Layer 4 of a small transformer language model trained on English Wikipedia (8 layers, counted from 0, width 64). Numbers have three digits each and are written without spaces.
A neuron adds its activation times its output weights to the MLP's output. To switch it off is to set its activation to zero at one token and run the rest of the model.

Output weights of the MLP neurons that the questions are about. A number n stands for (n - 500) times 0.00099.
n18: 527534485664444399497669416485512445515269407674577516517390591485395584469553555679700574483530449207493532363235681293412521427324469471328398527558710417539344356662399736388717524584504505
n26: 327275432452540489504400320385676408595498438608355725500315534533507470486578488607672661723510561685340707697468344464586440503550571579397519494839705404515558425391684600567508575447542715
n35: 439489775437619459546723287639568616377456388487488561481570389612544485601508264578608572239390352516434785515490695442501338446526584565313596571613492437664580768330466419380578459412543215
n51: 432644575324350517466369448508560591430611711522424291491569592756477442700536200370568506398452516538386773875418500918501312704648377564453525378568294365422473496475362450562577564536546559
n64: 336348625613786647650766533629634425312359539503648587420576436102622397246736473528737488377595598520565840753214419449700476509644389412492457409423573565504236426330408424381697423458631259
n84: 485547327415382408507717462488489525638448185284492823347568447567512581500525591756654553477443725416025192624332579442304806379287428360551594272281610344612495610533384621436459459320599502
n91: 461614547476405598396475659680639380378655272576685588327283302328461686432656498542687372412462583574420697465467452348506406560792647542766314375381549391490496501628718493300808428661434357
n105: 490535445678678346263717544522502282508618319379477510485731334406512480372580628457416414533365632631537420625516468425662542498523713532306495403314574340317479517453466323373470371414169570
n106: 744757416461697346556481483575617519649485356674523627538657585568420495630483581513401540563112514524592468339441229410424463656527600476410586573849591443468565439610528422326361557561183573
n110: 433498515523376795932469342502690504352560572656654566525277457971362639561401575487630404485317218348626760556223431790597323786720377421417297438558407493386304324303512284320369632540518314
n122: 506417510502384499483380548695369410679430531374551638433574211490416624378596708473600483474629789263484489546559447455496452494516598550445224581575553448297394378556516542546388554640441640
n131: 610342490608329732568486361423499543559487534500466761427549064255573479274466488476554901506656605264544644466569436337383512491401482220535581418526417376384606625749552380470539451328667255
n133: 510385666583423449397293595616532693420644637555632513309658614652235354507451481833528593454209492417529551688579465507487612649553914261543619473633549785553571569473600171356626538678701640
n136: 453632258310333576452526387612620595540584581534455268683584751776585465416643508283615547468378575469505397557423588394699801788586603566467385534375452478500485737410514445514531557572632575
n154: 612435706714551593589494478555443619372239235543372446455769776493624262477587502580691269493614390527600602325648669166431547611376589355337715520639630601352558329664281493368215492467608264
n164: 196570343324477364477419274584481551621718411541647505532360767289687610489217653394485355507733384345579517329653565355664502479406671599581121646529502466460686521349630459357334492441421487

Each question names a token from some text and the token that comes next. It shows the activations a of the neurons there, in the order above. A number n stands for (n - 500) times 0.021.

Then comes g, the gradient of the next token's log-probability with respect to the MLP's output, scaled to length 1. A neuron's effect is roughly proportional to its activation times (output weights . g). A number n stands for (n - 500) times 0.00097.

"=", then "\n\n"
a: 448516509453506506417501498500526505474516519503
g: 471543502334496413541668339480565277356470494554656288493811413486534605314546652664513429479500273375724487607779462558622548467543530249454593434464454305335739548196572553684503656449440593
Switching off which neuron hurts the next token most? n91

"is", then " will"
a: 426507491498500508489487506505516497511500528545
g: 825403649686513447348583431581321516731422395872573489512376534536575303558502452354450427598495631479420413631659478376416470495534274503194590667429418561571553462361490327627316758625531419
Which neuron, switched off, raises the next token's probability most? n164

"ing", then "="
a: 518516544687499510496491523513380450485578502461
g: 499827600662424412510491268525387702612417455414419621447390498534551638505480575606740567598445667550468503497707631402471443351502428542555581573512245752424510505066405472385225600636612583
Switching off which neuron hurts the next token most? n35

",", then " a"
a: 498549427513499502502501510506530166505512517491
g: 591590433579373261535632414615309376503520375391504679429386703579441546496451403288564398680372422396604705558429605526524586737569599528702187430481596647441525520530939312364564622471564505
Switching off which neuron hurts the next token most? n131

" Re", then "bel"
a: 506384512475515503497518502495496480519511503502
g: 445403509430525458502766548259283278512766407628438544580464380399507467453345472493543643522524552467429503410370440432348664676647688539228548288602486247480571310494632602572656358557154604
Switching off which neuron hurts the next token most? n105

" Voice", then " acting"
a: 499499499604504485488524513474501459499494522480
g: 502288512283562627391440561293560482591165353628521468307567687465533435670468291309525575236574394346440586513275452540378569586474730410649490452336340456771306380405419436575582498636563506
Switching off which neuron hurts the next token most? n51

"\n\n", then "In"
a: 499495504408480408507490486488515528456495512512
g: 489421557206562558769419449507733429530454603647331483620423575548417645562405450291546344493571369640563567539479511477559574225452432578356599584027686570602578496672415519732546567334447373
Switching off which neuron hurts the next token most? n133

" Star", then " Wars"
a: 497518520498515461493522510488543478498497535481
g: 513224526479323567494473319467714585517463561390646540524522247483606424273686504615527768216356528486648473528441694448523483352422595407518449408538735348540428181535643225446382464554358616
Switching off which neuron hurts the next token most? n122

" |", then " Time"
a: 509507514494501488510499508497509500429517465486
g: 742527644609583593292460596565791439496465626413446386611347618524342279547304769608487501545581315736696528617565551500527593511555430544749476359769292372468306431450471596490567358519492714
Switching off which neuron hurts the next token most? n84

"a", then " as"
a: 499340499511511491500494522541467481502503522488
g: 469579437436368549733347488548377622461630590651402778510455408425699403734494699370619497536718770665488324459554524577665433657519371668538213447357419582476352425657342369685390604520454343
Switching off which neuron hurts the next token most? n26

"ate", then " hand"
a: 536505256614483511500476509510457457493590503733
g: 217569689334708500406617580334465337449513365620621461479384506680214361640658523221591486282471382625549581659440427459486600637503464291507433382389518515608468418743686542452511783639591441
Which neuron, switched off, raises the next token's probability most? n164

"\n", then "K"
a: 515506500454493352498496500526504437511508495507
g: 739453648311558456520574562354692450627371538502484484574571412359402174503402498430455452717460574591626298589739543540456200493740316507405430547606394368483209499378652411348314395632635475
Switching off which neuron hurts the next token most? n84

" was", then " her"
a: 502479506429503522496524499506472588508567491482
g: 553447570399441296221435211314427496633375560250535640666742621522583531647491603641665337484392258465650289529514649729467613361709577596580379639575331464614381469510509333442437439448550542
Switching off which neuron hurts the next token most? n136

" The", then " Brothers"
a: 480482565486517528503497498469495493463495528487
g: 354649570477709660648501328494643439364925703413371704554502685432595472524416670553663387526460513616627469534281526499510471205633559296513400516247483336389400483388515622415486445468653614
Switching off which neuron hurts the next token most? n64

" st", then "ance"
a: 498502297495524501503490469499507485533488521532
g: 314795521466510566659237577546409519305380686538591275524398480399418685446530624670468368377581564653694443510669453559547609499493413771553400633549463445348771686666583659552327632343358434
Which two neurons, each switched off alone, lower its probability most, in order? n35, n164

" in", then " color"
a: 498495492484494507485514515494496607827487476483
g: 547470564756622672552423375305227482623859600348674230333263478642422389449558606411433379484654386580557618441587513510453447554396562412571510386641573216647503567574586427437665630703520515
Which two neurons, each switched off alone, lower its probability most, in order? n133, n131

" in", then " colour"
a: 501500525476488496468505507494507557747491475488
g: 544462508552641572484407585352396451564737479346665044437333405537321317494526639481558325375631466569575558457525538539401430553444401396380670338524604151616560628534577484486604786678571679
Switching off which neuron hurts the next token most? n133

"'", then "s"
a: 485504445501512504501622497474494596528514501469
g: 483392621432508235730530336427605621554682649573558596582233384531454488489469443339355541452454594717469343434687350483800395305415460676496546386382658446424553583681603261451354352267341481
Switching off which neuron hurts the next token most? n105

" mi", then "ce"
a: 498511504473514525495486506487501493510364510508
g: 247652678400594717491482474714575632580445393526609256604510548476440534562382511355439436447481686423565528493355602475407648336273407388489297518542477672660640523276690419485614446314241170
Which neuron, switched off, raises the next token's probability most? n136

" spot", then " half"
a: 458498515506505502478503525487543517503501509505
g: 428564366511495523343799616564609360636475443336602299563491399559302556669611495366642646420269630534591485761518623468663482741531578259368355571654467549375302340710641594692630510484412566
Which two neurons, each switched off alone, lower its probability most, in order? n122, n106

"ish", then " spot"
a: 382582474497488499486513525512488488528493530503
g: 448538355680534329573421530528472466548464391380703513369706464481642293567578385399510690361640538705419427576460626321311566697556414409479209591476732383171397339384249478614316506405466420
Switching off which neuron hurts the next token most? n154

" mo", then "ile"
a: 477499474467519508494543499500497485516494509500
g: 534769245549501490500370463580714336351494565385616374375798646277407550472380337466455467505291606360560437676665260454487322549598530490666533625760330515499394629580497602388309371532586364
Which neuron, switched off, raises the next token's probability most? n51

"s", then " |"
a: 496508457482480512520487522508494493517479514568
g: 323612578592717545469366394605474624529600548508646363515534460473570481503332820497503570638290363460670508519757695503631464503607538568198559305668579165359476446338364391410400528459651710
Switching off which neuron hurts the next token most? n164

",", then " Mal"
a: 499500440474500503550490512496490150435488507480
g: 502488540356642274465467316169646479534494405530435370350516342237424505446424405573558662531477883459551404480777446636336439428561402511511612468468564160455526352519764566422439311508432537
Which neuron, switched off, raises the next token's probability most? n131

" female", then " character"
a: 513502487493510508492503508500556503519489506486
g: 633527495503675442515530581169390507186414546449629658466631442718451696499418450562542561589481507483362572521439622447274664478298406376582391220369629425507281542540781492347732447705472392
Which neuron, switched off, raises the next token's probability most? n122

"=", then " Personal"
a: 504496503377530527420494494499526527465531505491
g: 515425486513376469357424435423737329536202464445501512647664435665690431448444659422551651401584499597303544409343578535178766480138486431632635546510488313432462663594481391639561283479631594
Which two neurons, each switched off alone, lower its probability most, in order? n91, n84

" it", then " is"
a: 499388496527505512486496505520472501514516508497
g: 645609387664489312349528350403289506800527639689450290573424486414603514452569759738658292394580400450612457504475549547651338485528371287607509703557529479687616466740405401575705699530479480
Switching off which neuron hurts the next token most? n26

" will", then " she"
a: 509434406517495526506504500503512512515503504498
g: 584345381540352285475522166382319626691497444316578307543465645512427560770354694423418263582451316451535430551494389598530691293458605507355532485518315602651532378628524703517551651292362539
Switching off which neuron hurts the next token most? n35

".", then "66"
a: 503498498496499494491496485493553490497502501499
g: 600698443246453641620421351608502472474448594627615353408437480571645577478438456372392382382296454524622601434590501559407418408296454350688727437402476645599319346546392728140674403606424214
Which neuron, switched off, raises the next token's probability most? n122

" commonly", then " found"
a: 500458451511528522489575509510489509507500498481
g: 409457627415476356411366532384275247387729516326491260297806363320565428390472437487489426594500624584465472387541526325593346279340529487705539707452691543282533643326474439308551385403489472
Switching off which neuron hurts the next token most? n105

",", then " and"
a: 494492511508512485567499551495523268527504507487
g: 531467483556492510605555480560685617539423477439469735197585515256608462610280453699420394788657266752513338538589628492622398611410391596366615435436351586351726588349342750537431377557498543
Which neuron, switched off, raises the next token's probability most? n91

" in", then " Los"
a: 480503523403507479476524508509496565690468480482
g: 565419188644535511751444451553521372578563678692538445366458369565427453243416542505660610494379552534566652304538385427217400399485519443404316266311497323296545532591341410373528265578251477
Which two neurons, each switched off alone, lower its probability most, in order? n131, n51

"e", then " fle"
a: 343459397483494506537486527523438493481509507607
g: 502340612320515711424431511415788430557725333393589375393386624606266502522456187447530562320501439553511468529438593581612391354281801535491581160572582411499378569460527384417288430602360458
Which two neurons, each switched off alone, lower its probability most, in order? n18, n122

" Episode", then ":"
a: 474500502397498510491502565457498485504497525476
g: 570456396399475797305502240456604450615486531519375574343648454611539582395546568465747365635562689247762477516386424460418479747680440507549702459492472592644490716435544328178620526514340436
Switching off which neuron hurts the next token most? n106

" Time", then " Squ"
a: 493520497590493466482490496483497497525485524472
g: 568413498471583564298403472111514448621474478420529297668533521625190468410599466719470514484558479547357407523473508456282523581665301601651586312627745318645352399686631669702381390498500616
Switching off which neuron hurts the next token most? n164

" Her", then "a"
a: 490495501487524524497509512478504468533497574496
g: 556374605539340531675608523628423608481387658396480543594476826446428408592778373428458187505423560396602318496577647501382296446304233546533258558512476577217468475758407425548474602424458650
Switching off which neuron hurts the next token most? n154

" original", then " Star"
a: 489496499472512501512514501502540548483488488485
g: 525300382547660552479620432267654570234328413354383411561415481426414428642297521478388630388092687599610493494520491365361392365609393322366515473530436285540291503624439535645706545516424694
Switching off which neuron hurts the next token most? n164

" Middle", then " East"
a: 493553491492527499471495499488609507499507511506
g: 491434667326574501546692633411423552427542529612357649424518289689705401297601543582474211215356619457434423531553300555483427500545608316485461372242550548487337455648489317390283421802628454
Switching off which neuron hurts the next token most? n122

"ju", then "ries"
a: 520529496459519498499537541489500489520160505469
g: 558568535574660660478562579558309292604701283428526609526800356584525557522280541707648501626664300390535478458347481650571411234565714319418558491590731493456312549642712494387437523313433430
Switching off which neuron hurts the next token most? n136

",", then " St"
a: 489550466490508479531482497482540474503513527483
g: 485498529589483394422474488495584263603463571059374316655734554447736523358521769439546382321251441358525434574394466366377447563616569585369614433459473414675681468400635397705318472494351573
Which neuron, switched off, raises the next token's probability most? n105